Layer 3 of a small transformer language model trained on English Wikipedia (8 layers, counted from 0, width 128).
A neuron adds its activation times its output weights to the MLP's output. To switch it off is to set its activation to zero at one token and run the rest of the model.

Output weights of the MLP neurons that the questions are about. A number n stands for (n - 128) times 0.0031.
n10: 62, 139, 118, 138, 85, 90, 154, 146, 128, 100, 106, 153, 124, 172, 186, 117, 126, 99, 126, 90, 209, 84, 124, 98, 76, 47, 107, 132, 202, 158, 80, 145, 138, 149, 95, 64, 67, 99, 142, 123, 129, 123, 134, 116, 104, 125, 88, 120, 98, 249, 147, 154, 88, 141, 149, 140, 122, 96, 121, 124, 118, 54, 102, 70, 158, 103, 111, 80, 146, 128, 95, 145, 155, 102, 124, 104, 140, 153, 131, 170, 126, 163, 154, 111, 141, 150, 161, 147, 108, 148, 65, 146, 120, 85, 161, 82, 173, 142, 138, 139, 157, 146, 96, 104, 151, 127, 131, 118, 133, 129, 160, 170, 104, 94, 197, 116, 126, 146, 120, 116, 125, 59, 94, 125, 160, 121, 190, 132
n43: 103, 153, 163, 129, 138, 147, 127, 148, 134, 142, 127, 131, 124, 132, 97, 139, 122, 146, 134, 93, 135, 121, 142, 148, 133, 67, 130, 108, 132, 129, 120, 133, 132, 121, 97, 144, 126, 129, 112, 150, 101, 102, 169, 133, 163, 144, 109, 116, 144, 127, 162, 149, 127, 103, 105, 104, 140, 164, 155, 117, 135, 125, 118, 95, 170, 132, 161, 89, 133, 89, 89, 143, 121, 111, 139, 100, 100, 117, 48, 103, 126, 137, 146, 96, 105, 112, 124, 153, 159, 139, 145, 152, 134, 154, 154, 145, 124, 135, 144, 113, 184, 83, 139, 160, 126, 132, 102, 170, 128, 129, 135, 158, 119, 136, 117, 113, 154, 113, 133, 159, 131, 97, 141, 121, 114, 98, 135, 144
n49: 113, 124, 139, 81, 123, 127, 150, 104, 73, 122, 176, 112, 134, 162, 138, 182, 142, 108, 112, 97, 104, 107, 179, 175, 135, 111, 147, 129, 139, 129, 121, 117, 131, 134, 147, 141, 119, 138, 125, 158, 157, 101, 102, 143, 155, 145, 106, 130, 134, 166, 129, 86, 101, 121, 93, 143, 94, 110, 154, 132, 88, 136, 111, 118, 137, 123, 151, 138, 159, 117, 197, 137, 127, 96, 87, 122, 132, 86, 151, 145, 144, 110, 109, 158, 129, 148, 135, 107, 83, 97, 112, 153, 140, 112, 113, 146, 151, 114, 110, 177, 148, 157, 171, 117, 138, 182, 107, 123, 124, 142, 125, 101, 167, 181, 124, 116, 118, 131, 147, 134, 98, 129, 139, 92, 131, 201, 136, 98
n90: 122, 113, 170, 136, 127, 124, 93, 145, 126, 140, 100, 155, 96, 141, 120, 121, 196, 95, 119, 134, 106, 136, 121, 82, 128, 178, 88, 148, 153, 119, 82, 128, 122, 130, 159, 128, 131, 131, 133, 94, 153, 78, 108, 143, 135, 119, 117, 155, 119, 111, 76, 140, 115, 80, 109, 111, 116, 122, 174, 179, 142, 124, 111, 150, 159, 106, 86, 113, 151, 128, 126, 86, 87, 126, 157, 139, 109, 134, 121, 123, 85, 130, 114, 152, 127, 88, 157, 129, 107, 140, 104, 139, 130, 89, 125, 134, 154, 135, 195, 120, 148, 80, 143, 146, 156, 157, 114, 130, 105, 136, 167, 165, 133, 150, 167, 151, 110, 98, 145, 103, 116, 122, 88, 158, 174, 138, 154, 136
n144: 124, 97, 164, 125, 126, 150, 137, 95, 87, 121, 129, 88, 89, 96, 113, 103, 124, 114, 135, 143, 107, 120, 113, 139, 132, 84, 191, 144, 109, 120, 112, 141, 96, 115, 123, 108, 128, 130, 91, 148, 145, 119, 133, 147, 168, 140, 113, 79, 140, 106, 171, 138, 119, 140, 143, 165, 155, 168, 111, 138, 129, 133, 110, 75, 153, 159, 127, 137, 158, 131, 95, 132, 148, 63, 185, 101, 89, 117, 73, 126, 112, 159, 130, 115, 126, 88, 90, 124, 117, 129, 99, 176, 106, 159, 135, 115, 147, 139, 98, 137, 152, 78, 140, 122, 156, 138, 86, 142, 168, 140, 79, 105, 92, 124, 150, 140, 116, 118, 147, 134, 111, 95, 161, 123, 107, 96, 175, 119
n150: 158, 132, 71, 123, 131, 177, 160, 195, 99, 143, 167, 144, 105, 176, 106, 184, 152, 144, 152, 192, 126, 158, 194, 115, 157, 100, 137, 104, 133, 175, 154, 106, 142, 133, 196, 217, 122, 104, 78, 138, 208, 146, 119, 113, 223, 157, 116, 107, 189, 129, 154, 91, 135, 103, 118, 114, 120, 179, 132, 136, 112, 73, 120, 134, 143, 153, 156, 151, 167, 141, 149, 205, 111, 80, 89, 161, 156, 130, 139, 155, 155, 130, 103, 135, 122, 148, 163, 165, 96, 88, 118, 135, 147, 129, 97, 166, 155, 98, 137, 145, 104, 158, 119, 165, 106, 103, 137, 151, 84, 173, 139, 151, 103, 127, 71, 145, 120, 105, 111, 157, 80, 102, 160, 121, 134, 101, 109, 119
n193: 88, 125, 145, 101, 178, 111, 151, 108, 112, 126, 155, 141, 136, 132, 148, 128, 137, 75, 97, 131, 128, 118, 144, 102, 69, 81, 130, 101, 149, 155, 101, 168, 136, 129, 100, 139, 165, 108, 120, 161, 86, 151, 75, 158, 152, 86, 121, 136, 123, 148, 167, 139, 137, 95, 91, 137, 97, 136, 128, 105, 67, 162, 156, 146, 111, 118, 113, 132, 116, 142, 113, 119, 158, 140, 160, 199, 101, 87, 132, 139, 115, 187, 114, 126, 116, 154, 118, 160, 124, 87, 88, 120, 166, 129, 145, 121, 138, 145, 41, 120, 158, 79, 131, 112, 84, 162, 131, 105, 164, 128, 112, 142, 149, 114, 155, 135, 111, 134, 164, 92, 108, 128, 85, 120, 95, 131, 167, 95
n260: 87, 142, 205, 95, 226, 124, 201, 110, 171, 111, 208, 171, 165, 107, 165, 177, 130, 147, 117, 117, 83, 150, 195, 141, 70, 133, 121, 140, 133, 130, 98, 131, 122, 124, 154, 143, 96, 51, 116, 158, 112, 122, 166, 95, 152, 97, 179, 146, 168, 146, 157, 122, 139, 107, 118, 153, 118, 84, 74, 172, 148, 88, 142, 147, 151, 104, 144, 77, 100, 88, 109, 169, 92, 144, 120, 77, 98, 124, 142, 122, 131, 147, 152, 73, 146, 158, 179, 150, 165, 187, 89, 35, 137, 89, 130, 118, 170, 118, 65, 170, 183, 120, 123, 129, 150, 105, 118, 80, 84, 164, 157, 127, 91, 146, 221, 124, 123, 98, 181, 124, 105, 60, 110, 28, 114, 121, 147, 136
n261: 114, 99, 98, 133, 109, 119, 181, 123, 148, 111, 150, 119, 133, 126, 87, 110, 142, 105, 124, 156, 167, 120, 154, 119, 127, 96, 115, 144, 146, 164, 112, 111, 98, 171, 114, 113, 128, 135, 125, 119, 171, 141, 185, 110, 129, 105, 146, 139, 99, 147, 141, 134, 116, 110, 150, 99, 151, 146, 127, 126, 171, 94, 135, 133, 145, 128, 160, 111, 137, 123, 128, 153, 155, 80, 137, 111, 127, 122, 120, 158, 136, 130, 117, 118, 95, 104, 127, 151, 135, 145, 88, 148, 152, 111, 168, 127, 148, 126, 105, 151, 135, 149, 141, 141, 139, 152, 114, 133, 131, 136, 112, 134, 160, 153, 122, 139, 153, 103, 123, 163, 117, 114, 133, 123, 130, 164, 140, 127
n276: 139, 106, 187, 109, 141, 155, 130, 102, 100, 103, 57, 116, 120, 166, 141, 141, 118, 138, 131, 157, 109, 148, 90, 134, 104, 170, 168, 109, 87, 105, 132, 154, 115, 132, 110, 100, 90, 106, 120, 116, 161, 130, 104, 79, 126, 143, 101, 134, 178, 56, 162, 135, 137, 98, 156, 180, 106, 133, 63, 136, 141, 117, 117, 83, 94, 123, 152, 139, 56, 149, 155, 139, 159, 84, 124, 166, 113, 121, 101, 148, 155, 127, 69, 108, 131, 137, 168, 75, 107, 144, 171, 104, 125, 98, 102, 83, 179, 117, 101, 156, 106, 152, 112, 96, 134, 135, 110, 122, 131, 197, 125, 125, 141, 149, 142, 138, 145, 128, 134, 141, 140, 140, 126, 131, 165, 113, 145, 97
n309: 128, 149, 164, 170, 83, 79, 107, 151, 160, 132, 202, 86, 187, 132, 85, 135, 148, 113, 151, 146, 135, 105, 185, 59, 120, 71, 105, 142, 122, 103, 123, 138, 151, 148, 111, 179, 102, 119, 164, 140, 80, 148, 157, 163, 135, 127, 154, 145, 64, 125, 118, 138, 104, 180, 127, 128, 147, 197, 138, 153, 160, 136, 108, 82, 119, 99, 69, 116, 175, 104, 159, 67, 140, 93, 112, 119, 127, 129, 168, 112, 145, 120, 151, 80, 106, 140, 148, 127, 159, 163, 117, 141, 106, 120, 164, 133, 158, 125, 137, 122, 160, 165, 91, 70, 123, 89, 118, 99, 136, 161, 128, 114, 119, 128, 150, 133, 120, 192, 116, 146, 204, 98, 111, 119, 95, 129, 196, 110
n370: 112, 129, 158, 152, 178, 103, 102, 130, 169, 170, 164, 158, 126, 149, 95, 139, 148, 170, 170, 163, 101, 136, 196, 122, 125, 154, 146, 101, 172, 95, 208, 145, 137, 93, 97, 100, 171, 87, 149, 174, 76, 138, 125, 105, 121, 140, 128, 180, 63, 124, 137, 107, 130, 132, 148, 97, 139, 133, 148, 162, 140, 114, 152, 163, 190, 154, 78, 134, 138, 97, 116, 136, 131, 89, 105, 95, 150, 132, 158, 180, 136, 121, 163, 124, 116, 140, 154, 133, 159, 161, 55, 95, 128, 166, 110, 173, 86, 146, 146, 123, 82, 129, 139, 128, 137, 120, 106, 73, 112, 132, 116, 138, 139, 101, 111, 176, 128, 133, 120, 110, 116, 153, 121, 77, 98, 155, 135, 113
n417: 127, 131, 126, 146, 98, 131, 127, 146, 124, 103, 107, 129, 127, 123, 135, 129, 133, 122, 127, 135, 172, 108, 143, 164, 116, 72, 145, 112, 150, 143, 133, 146, 113, 147, 145, 137, 133, 102, 118, 156, 156, 99, 116, 100, 123, 119, 129, 129, 169, 92, 161, 124, 139, 109, 105, 140, 115, 142, 136, 116, 136, 118, 125, 137, 178, 145, 180, 148, 122, 108, 103, 116, 144, 119, 132, 137, 98, 90, 105, 115, 124, 127, 116, 141, 106, 134, 105, 152, 94, 109, 147, 107, 143, 159, 116, 143, 135, 154, 96, 111, 167, 111, 145, 129, 133, 122, 103, 151, 111, 158, 95, 135, 136, 108, 114, 124, 120, 128, 165, 124, 141, 98, 120, 130, 73, 101, 153, 126
n453: 119, 145, 136, 163, 120, 98, 105, 121, 110, 149, 213, 171, 102, 186, 175, 158, 145, 127, 138, 163, 126, 128, 125, 129, 101, 73, 170, 103, 106, 145, 139, 118, 101, 158, 139, 119, 133, 133, 168, 146, 153, 138, 113, 124, 119, 197, 139, 168, 148, 107, 169, 127, 148, 67, 101, 129, 131, 164, 137, 183, 93, 182, 171, 136, 131, 118, 132, 124, 102, 163, 54, 106, 174, 131, 109, 137, 150, 93, 158, 113, 119, 116, 122, 112, 163, 121, 157, 89, 128, 114, 123, 139, 145, 161, 135, 130, 132, 137, 123, 123, 115, 136, 143, 167, 116, 112, 154, 140, 183, 119, 123, 155, 122, 92, 37, 134, 135, 127, 91, 154, 120, 165, 156, 161, 120, 105, 104, 134
n467: 79, 146, 146, 145, 105, 148, 154, 139, 143, 123, 135, 148, 115, 115, 145, 100, 150, 159, 98, 180, 127, 151, 95, 104, 157, 153, 161, 105, 110, 110, 92, 158, 163, 114, 144, 136, 86, 122, 174, 139, 106, 102, 123, 138, 150, 138, 166, 109, 130, 176, 130, 126, 118, 119, 131, 109, 112, 124, 113, 127, 106, 121, 73, 100, 146, 178, 101, 128, 105, 92, 135, 129, 124, 175, 131, 138, 136, 101, 165, 81, 162, 129, 95, 169, 189, 95, 150, 147, 109, 135, 156, 151, 146, 107, 73, 103, 138, 95, 150, 106, 76, 86, 122, 134, 122, 118, 86, 164, 149, 128, 132, 87, 123, 146, 128, 113, 137, 134, 112, 120, 167, 129, 117, 106, 128, 174, 123, 119
n494: 164, 106, 153, 147, 129, 91, 68, 106, 179, 104, 122, 149, 133, 98, 106, 121, 162, 130, 91, 90, 125, 122, 158, 138, 172, 70, 125, 122, 169, 80, 102, 165, 112, 179, 90, 144, 136, 120, 117, 154, 143, 102, 124, 148, 89, 122, 90, 150, 136, 72, 105, 132, 113, 141, 120, 122, 121, 116, 103, 131, 92, 105, 81, 138, 123, 179, 87, 131, 199, 125, 118, 153, 159, 120, 106, 83, 97, 140, 103, 89, 115, 123, 109, 196, 136, 152, 136, 122, 145, 120, 125, 152, 128, 156, 151, 83, 137, 135, 140, 93, 141, 131, 101, 127, 123, 123, 113, 163, 120, 146, 127, 127, 144, 142, 92, 139, 130, 102, 130, 163, 111, 128, 147, 161, 124, 127, 137, 123

Each question names a token from some text and the token that comes next. It shows the activations a of the neurons there, in the order above. A number n stands for (n - 128) times 0.015.

Then comes g, the gradient of the next token's log-probability with respect to the MLP's output, scaled to length 1. A neuron's effect is roughly proportional to its activation times (output weights . g). A number n stands for (n - 128) times 0.003.

"ia.", then " The"
a: 128, 128, 128, 128, 128, 213, 128, 128, 128, 128, 128, 128, 137, 128, 128, 170
g: 119, 77, 125, 85, 100, 193, 91, 146, 114, 152, 181, 127, 104, 142, 203, 156, 146, 147, 140, 152, 117, 106, 161, 157, 151, 123, 121, 172, 127, 123, 95, 102, 178, 170, 128, 154, 141, 108, 161, 33, 81, 125, 94, 127, 156, 166, 118, 91, 155, 141, 130, 83, 77, 92, 134, 111, 87, 98, 142, 121, 106, 114, 107, 69, 93, 129, 179, 122, 79, 93, 138, 142, 141, 115, 138, 131, 119, 118, 130, 153, 117, 192, 130, 98, 112, 113, 133, 114, 115, 116, 104, 172, 142, 161, 157, 164, 154, 123, 149, 162, 114, 149, 125, 157, 135, 123, 122, 179, 120, 141, 117, 120, 82, 131, 176, 168, 85, 112, 174, 127, 128, 154, 165, 137, 91, 170, 118, 128
Which neuron, switched off, raises the next token's probability most? n494

" middle", then " name"
a: 128, 128, 132, 145, 128, 128, 128, 128, 128, 128, 128, 128, 128, 128, 146, 143
g: 151, 92, 130, 119, 91, 173, 104, 98, 158, 127, 168, 93, 149, 123, 126, 104, 134, 116, 131, 97, 109, 124, 169, 128, 69, 75, 114, 179, 116, 124, 123, 118, 87, 201, 119, 114, 138, 102, 84, 125, 111, 111, 163, 129, 104, 100, 132, 157, 96, 188, 152, 62, 107, 136, 119, 125, 157, 127, 157, 143, 157, 106, 171, 128, 171, 105, 179, 161, 87, 190, 176, 149, 89, 121, 142, 108, 151, 118, 134, 101, 160, 141, 139, 133, 112, 130, 124, 152, 153, 155, 121, 203, 146, 117, 106, 121, 159, 106, 136, 125, 118, 68, 185, 83, 118, 132, 134, 115, 169, 154, 144, 115, 95, 136, 155, 140, 125, 150, 113, 50, 152, 106, 135, 169, 146, 86, 93, 95
Which neuron, switched off, raises the next token's probability most? n467

"At", then " the"
a: 128, 128, 128, 128, 128, 128, 128, 128, 128, 128, 128, 128, 128, 128, 128, 156
g: 148, 172, 136, 65, 149, 162, 136, 86, 118, 114, 150, 131, 169, 153, 175, 147, 126, 139, 99, 107, 136, 166, 164, 105, 157, 117, 133, 108, 111, 164, 132, 188, 128, 170, 110, 76, 133, 137, 78, 146, 120, 173, 207, 129, 78, 139, 122, 106, 116, 101, 120, 158, 161, 108, 127, 92, 132, 144, 160, 198, 86, 116, 74, 144, 85, 102, 129, 165, 128, 167, 136, 180, 150, 67, 93, 95, 148, 110, 132, 117, 141, 196, 127, 110, 164, 105, 178, 131, 125, 139, 120, 129, 122, 138, 104, 129, 136, 125, 145, 120, 133, 97, 141, 69, 155, 128, 177, 159, 127, 109, 138, 165, 168, 157, 145, 101, 127, 116, 162, 130, 101, 98, 145, 156, 106, 87, 158, 88
Switching off which neuron hurts the next token most? n494

"\n", then "- M"
a: 128, 128, 131, 128, 128, 128, 128, 128, 128, 128, 128, 128, 178, 128, 128, 128
g: 142, 170, 109, 150, 124, 88, 169, 144, 156, 149, 172, 108, 123, 108, 169, 87, 167, 116, 134, 153, 113, 99, 69, 124, 137, 165, 85, 172, 119, 123, 135, 201, 100, 119, 142, 107, 92, 116, 134, 102, 91, 123, 130, 87, 156, 102, 138, 113, 61, 101, 128, 120, 152, 61, 90, 124, 104, 123, 142, 141, 113, 123, 125, 155, 100, 152, 133, 157, 115, 134, 153, 105, 110, 142, 161, 145, 129, 157, 176, 112, 112, 172, 141, 125, 55, 121, 150, 169, 81, 135, 132, 132, 127, 82, 142, 101, 120, 132, 165, 129, 107, 153, 114, 144, 74, 121, 108, 72, 138, 107, 125, 163, 156, 71, 155, 200, 92, 159, 96, 120, 145, 183, 113, 171, 100, 107, 158, 167
Which neuron, switched off, raises the next token's probability most? n417

"ag", then "in"
a: 128, 128, 128, 128, 128, 128, 128, 128, 173, 128, 128, 128, 128, 128, 128, 129
g: 145, 71, 93, 160, 133, 130, 155, 111, 155, 164, 145, 162, 202, 106, 161, 175, 88, 179, 128, 171, 115, 145, 84, 152, 132, 121, 97, 70, 138, 96, 174, 87, 122, 109, 124, 109, 198, 141, 94, 201, 169, 150, 140, 143, 116, 118, 114, 180, 103, 163, 138, 195, 128, 131, 118, 111, 148, 146, 125, 137, 207, 116, 105, 168, 89, 119, 159, 146, 160, 95, 143, 125, 125, 119, 156, 107, 223, 147, 171, 170, 115, 130, 145, 156, 160, 102, 121, 107, 124, 113, 135, 124, 116, 120, 158, 146, 150, 182, 153, 114, 128, 129, 98, 166, 122, 119, 107, 147, 130, 165, 135, 105, 146, 117, 108, 156, 116, 160, 159, 140, 138, 131, 143, 115, 135, 140, 127, 135
Switching off which neuron hurts the next token most? n261

"own", then " flag"
a: 128, 128, 128, 128, 128, 128, 165, 148, 128, 128, 128, 160, 128, 128, 128, 128
g: 119, 79, 179, 126, 129, 143, 99, 96, 137, 128, 141, 113, 111, 162, 218, 106, 93, 165, 109, 82, 121, 148, 124, 100, 90, 102, 149, 93, 139, 146, 96, 167, 112, 133, 109, 87, 134, 146, 90, 105, 83, 201, 90, 136, 130, 113, 104, 141, 124, 149, 122, 82, 55, 132, 150, 137, 112, 137, 132, 132, 140, 183, 135, 96, 151, 82, 146, 153, 139, 176, 127, 115, 114, 118, 175, 101, 139, 164, 139, 126, 128, 161, 189, 121, 100, 95, 119, 128, 140, 166, 107, 148, 151, 148, 124, 119, 90, 169, 141, 125, 136, 192, 146, 90, 111, 99, 183, 94, 162, 117, 135, 141, 158, 165, 93, 141, 119, 102, 158, 146, 172, 100, 125, 82, 72, 146, 129, 90
Switching off which neuron hurts the next token most? n193

"ular", then " prot"
a: 128, 153, 128, 128, 153, 128, 128, 128, 128, 128, 128, 128, 130, 128, 144, 128
g: 141, 90, 164, 78, 165, 80, 138, 139, 133, 100, 156, 122, 84, 112, 176, 107, 146, 179, 128, 210, 148, 131, 141, 149, 131, 79, 144, 85, 108, 129, 99, 112, 111, 92, 138, 58, 97, 129, 121, 134, 123, 147, 165, 123, 174, 107, 160, 123, 91, 117, 190, 153, 121, 121, 119, 73, 109, 119, 113, 121, 129, 142, 132, 87, 128, 134, 113, 115, 174, 87, 162, 143, 105, 111, 161, 155, 111, 136, 187, 115, 86, 159, 161, 110, 136, 89, 122, 143, 142, 148, 121, 89, 117, 84, 147, 131, 130, 119, 82, 99, 85, 120, 73, 144, 65, 98, 106, 128, 141, 141, 125, 111, 134, 170, 96, 140, 128, 156, 73, 138, 183, 177, 93, 102, 132, 96, 105, 99
Switching off which neuron hurts the next token most? n467

" had been", then " made"
a: 128, 128, 128, 128, 128, 128, 152, 198, 128, 233, 128, 128, 136, 128, 128, 136
g: 95, 108, 149, 107, 134, 105, 142, 92, 117, 167, 133, 116, 158, 154, 92, 138, 116, 112, 107, 153, 145, 134, 138, 97, 120, 148, 135, 68, 82, 106, 111, 114, 82, 179, 153, 150, 140, 112, 123, 154, 119, 71, 113, 140, 102, 140, 104, 184, 156, 119, 98, 143, 124, 129, 127, 131, 111, 141, 154, 142, 137, 94, 132, 153, 103, 90, 163, 137, 72, 127, 154, 120, 149, 101, 137, 224, 105, 102, 124, 107, 93, 95, 87, 124, 88, 159, 82, 129, 145, 83, 99, 172, 135, 91, 77, 85, 140, 93, 149, 170, 117, 71, 130, 124, 192, 117, 137, 92, 111, 99, 157, 121, 87, 143, 114, 87, 117, 117, 97, 145, 68, 96, 156, 88, 148, 135, 194, 100
Switching off which neuron hurts the next token most? n276

"ut", then " up"
a: 128, 128, 128, 147, 128, 128, 128, 128, 129, 128, 128, 128, 128, 128, 128, 128
g: 201, 152, 145, 104, 101, 105, 120, 145, 84, 67, 120, 141, 134, 148, 85, 164, 124, 131, 139, 163, 127, 98, 60, 125, 170, 123, 140, 139, 153, 130, 56, 147, 115, 152, 165, 156, 126, 109, 139, 65, 136, 149, 173, 158, 158, 143, 122, 96, 77, 110, 81, 94, 126, 112, 150, 106, 101, 115, 133, 188, 125, 116, 150, 94, 163, 103, 142, 143, 116, 134, 177, 99, 186, 136, 111, 145, 135, 149, 120, 103, 118, 143, 129, 141, 117, 102, 115, 115, 128, 128, 157, 77, 121, 89, 92, 179, 82, 156, 88, 173, 161, 109, 168, 162, 124, 106, 138, 76, 117, 117, 121, 182, 133, 129, 138, 125, 157, 140, 92, 130, 161, 174, 88, 86, 91, 107, 90, 113
Switching off which neuron hurts the next token most? n90

" Three", then " cross"
a: 188, 163, 128, 128, 128, 128, 128, 128, 128, 128, 128, 128, 143, 128, 128, 147
g: 106, 84, 125, 109, 188, 120, 95, 116, 83, 118, 27, 112, 115, 87, 193, 102, 95, 123, 172, 129, 110, 106, 155, 103, 156, 97, 123, 173, 152, 93, 87, 163, 103, 141, 145, 136, 145, 120, 143, 144, 115, 79, 136, 150, 119, 88, 140, 131, 100, 76, 134, 134, 79, 142, 148, 105, 104, 117, 131, 177, 106, 168, 121, 95, 106, 143, 127, 84, 152, 127, 145, 107, 74, 127, 139, 72, 121, 105, 117, 128, 89, 159, 165, 109, 125, 136, 133, 142, 81, 121, 178, 110, 105, 154, 161, 165, 146, 149, 170, 110, 129, 162, 131, 112, 96, 142, 120, 108, 107, 186, 168, 183, 140, 88, 146, 142, 118, 147, 138, 119, 170, 140, 129, 112, 113, 101, 202, 135
Switching off which neuron hurts the next token most? n10

" surround", then "ing the"
a: 128, 128, 158, 128, 128, 128, 128, 128, 128, 128, 128, 205, 128, 128, 128, 128
g: 111, 120, 129, 153, 121, 97, 131, 96, 115, 152, 159, 108, 107, 151, 144, 171, 136, 124, 204, 164, 149, 134, 107, 141, 135, 111, 105, 198, 97, 159, 148, 118, 111, 94, 150, 41, 110, 103, 110, 63, 131, 121, 141, 97, 113, 172, 102, 154, 152, 61, 110, 161, 167, 128, 150, 78, 131, 124, 160, 113, 121, 131, 103, 127, 79, 150, 122, 177, 129, 155, 136, 128, 161, 109, 98, 132, 92, 123, 126, 130, 135, 118, 147, 63, 95, 111, 102, 130, 78, 152, 156, 118, 107, 159, 85, 107, 124, 151, 125, 79, 86, 189, 116, 131, 150, 55, 120, 97, 119, 149, 123, 178, 144, 144, 98, 149, 108, 157, 177, 155, 163, 122, 155, 128, 91, 99, 109, 110
Switching off which neuron hurts the next token most? n370

" was", then " introduced"
a: 128, 128, 128, 128, 128, 128, 128, 168, 128, 184, 128, 128, 143, 128, 128, 128
g: 109, 141, 170, 110, 139, 133, 116, 97, 73, 171, 142, 111, 185, 131, 108, 150, 145, 163, 40, 165, 135, 149, 171, 111, 64, 104, 133, 100, 67, 145, 96, 176, 123, 210, 133, 194, 141, 125, 63, 111, 134, 100, 132, 102, 120, 112, 155, 165, 146, 98, 124, 115, 145, 106, 127, 137, 103, 114, 137, 140, 109, 107, 108, 157, 118, 96, 129, 161, 123, 89, 145, 183, 108, 105, 135, 159, 131, 118, 115, 91, 97, 102, 139, 142, 130, 165, 124, 117, 154, 106, 137, 168, 172, 98, 146, 50, 145, 146, 143, 154, 108, 97, 146, 127, 129, 116, 170, 162, 116, 140, 159, 84, 89, 179, 193, 129, 130, 138, 153, 123, 105, 108, 137, 111, 139, 122, 123, 122
Which two neurons, each switched off alone, lower its probability most, in order? n260, n276

"é", then "rez"
a: 128, 128, 128, 128, 128, 128, 128, 128, 128, 128, 128, 128, 144, 128, 128, 128
g: 123, 138, 99, 186, 139, 148, 125, 138, 103, 163, 142, 141, 93, 157, 151, 127, 111, 126, 154, 79, 164, 131, 165, 115, 147, 168, 135, 136, 127, 105, 91, 79, 128, 104, 175, 107, 104, 138, 122, 115, 126, 169, 190, 85, 151, 85, 105, 77, 99, 116, 110, 175, 134, 129, 158, 167, 128, 140, 143, 130, 168, 120, 128, 161, 147, 147, 109, 112, 152, 79, 190, 80, 123, 99, 94, 138, 118, 135, 133, 150, 85, 83, 126, 150, 113, 109, 106, 97, 116, 192, 103, 115, 121, 191, 164, 136, 85, 156, 132, 142, 112, 142, 95, 92, 104, 82, 150, 146, 162, 110, 136, 106, 134, 137, 176, 130, 125, 113, 79, 153, 119, 113, 68, 116, 194, 119, 50, 93
Which neuron, switched off, raises the next token's probability most? n417

" park", then " had"
a: 128, 128, 190, 128, 128, 128, 128, 128, 128, 128, 128, 128, 128, 128, 128, 128
g: 97, 146, 151, 125, 146, 147, 136, 85, 196, 71, 106, 132, 152, 185, 139, 115, 177, 167, 151, 114, 130, 138, 91, 141, 118, 122, 100, 85, 145, 110, 149, 125, 87, 83, 127, 156, 79, 152, 155, 140, 92, 153, 143, 96, 53, 103, 117, 102, 94, 136, 103, 136, 94, 130, 132, 141, 149, 118, 110, 81, 147, 131, 183, 79, 177, 88, 101, 50, 118, 122, 130, 130, 123, 103, 107, 120, 177, 106, 122, 147, 160, 158, 144, 141, 131, 105, 144, 158, 162, 100, 72, 148, 140, 104, 93, 121, 105, 156, 133, 102, 193, 174, 126, 125, 143, 101, 155, 132, 134, 94, 171, 125, 126, 73, 111, 78, 124, 67, 129, 130, 118, 138, 144, 120, 96, 136, 106, 169
Which neuron, switched off, raises the next token's probability most? n49

" On", then " either"
a: 128, 128, 128, 128, 128, 128, 128, 128, 128, 128, 128, 128, 128, 128, 128, 216
g: 106, 49, 108, 81, 165, 127, 67, 153, 165, 79, 32, 91, 133, 140, 109, 110, 121, 105, 119, 97, 104, 99, 109, 153, 164, 140, 151, 144, 159, 93, 150, 86, 115, 118, 82, 131, 143, 136, 148, 124, 145, 138, 155, 89, 125, 83, 88, 106, 102, 130, 144, 174, 116, 79, 110, 120, 94, 78, 151, 129, 87, 126, 98, 75, 132, 114, 125, 115, 101, 95, 180, 116, 97, 136, 142, 120, 134, 135, 153, 98, 157, 124, 125, 148, 101, 154, 106, 136, 126, 158, 131, 142, 118, 152, 107, 115, 148, 166, 130, 172, 123, 131, 187, 119, 201, 146, 96, 61, 103, 162, 108, 99, 123, 149, 115, 156, 142, 140, 117, 173, 156, 127, 125, 164, 133, 178, 135, 163
Switching off which neuron hurts the next token most? n494

", who", then " himself"
a: 128, 137, 218, 128, 128, 128, 128, 128, 128, 128, 128, 128, 152, 128, 128, 188
g: 116, 96, 111, 157, 89, 121, 131, 156, 150, 154, 163, 112, 114, 82, 111, 118, 128, 107, 161, 134, 116, 133, 60, 113, 155, 110, 116, 182, 158, 70, 91, 146, 153, 97, 149, 126, 119, 125, 133, 151, 169, 197, 149, 142, 173, 128, 78, 158, 128, 180, 106, 134, 142, 103, 109, 137, 180, 78, 139, 149, 143, 154, 139, 131, 171, 151, 97, 142, 56, 128, 98, 107, 156, 93, 140, 81, 138, 163, 128, 131, 152, 105, 112, 147, 119, 110, 115, 90, 110, 162, 149, 143, 93, 153, 158, 196, 140, 176, 110, 116, 133, 102, 95, 87, 186, 134, 142, 93, 115, 113, 104, 146, 128, 159, 89, 152, 103, 144, 146, 178, 176, 188, 113, 115, 170, 167, 123, 133
Which neuron, switched off, raises the next token's probability most? n49

" Qu", then "an"
a: 128, 128, 128, 128, 128, 128, 128, 128, 128, 128, 128, 128, 164, 237, 128, 128
g: 119, 97, 119, 138, 91, 127, 116, 149, 63, 107, 110, 129, 149, 145, 86, 134, 79, 139, 61, 165, 132, 170, 99, 115, 80, 96, 158, 121, 136, 149, 161, 115, 116, 98, 138, 143, 147, 168, 163, 132, 175, 168, 126, 100, 130, 164, 135, 107, 151, 104, 152, 90, 107, 109, 92, 152, 95, 126, 138, 178, 140, 166, 193, 129, 152, 154, 136, 134, 182, 112, 90, 133, 127, 91, 168, 90, 144, 108, 128, 168, 100, 141, 107, 153, 170, 71, 156, 155, 148, 119, 135, 122, 136, 152, 123, 145, 124, 96, 98, 167, 161, 130, 137, 110, 150, 179, 104, 180, 94, 111, 89, 136, 167, 122, 153, 123, 125, 127, 121, 104, 191, 166, 115, 93, 111, 157, 223, 136
Switching off which neuron hurts the next token most? n453

", which", then " be"
a: 128, 128, 146, 128, 128, 128, 128, 128, 128, 128, 128, 128, 155, 128, 128, 182
g: 197, 122, 128, 162, 97, 142, 139, 116, 97, 80, 85, 105, 102, 75, 116, 116, 85, 97, 104, 86, 156, 151, 71, 122, 117, 68, 163, 155, 78, 113, 165, 155, 116, 115, 114, 92, 134, 109, 121, 46, 89, 112, 124, 138, 95, 127, 95, 95, 143, 103, 120, 196, 130, 177, 128, 128, 118, 135, 113, 138, 113, 154, 120, 128, 93, 94, 117, 121, 133, 102, 168, 159, 138, 135, 185, 153, 172, 147, 138, 89, 165, 161, 139, 137, 182, 111, 118, 110, 53, 180, 98, 98, 130, 153, 84, 91, 128, 91, 156, 119, 174, 136, 118, 115, 174, 125, 122, 85, 131, 143, 160, 108, 119, 152, 150, 149, 128, 138, 96, 139, 121, 98, 155, 156, 137, 107, 132, 145
Switching off which neuron hurts the next token most? n494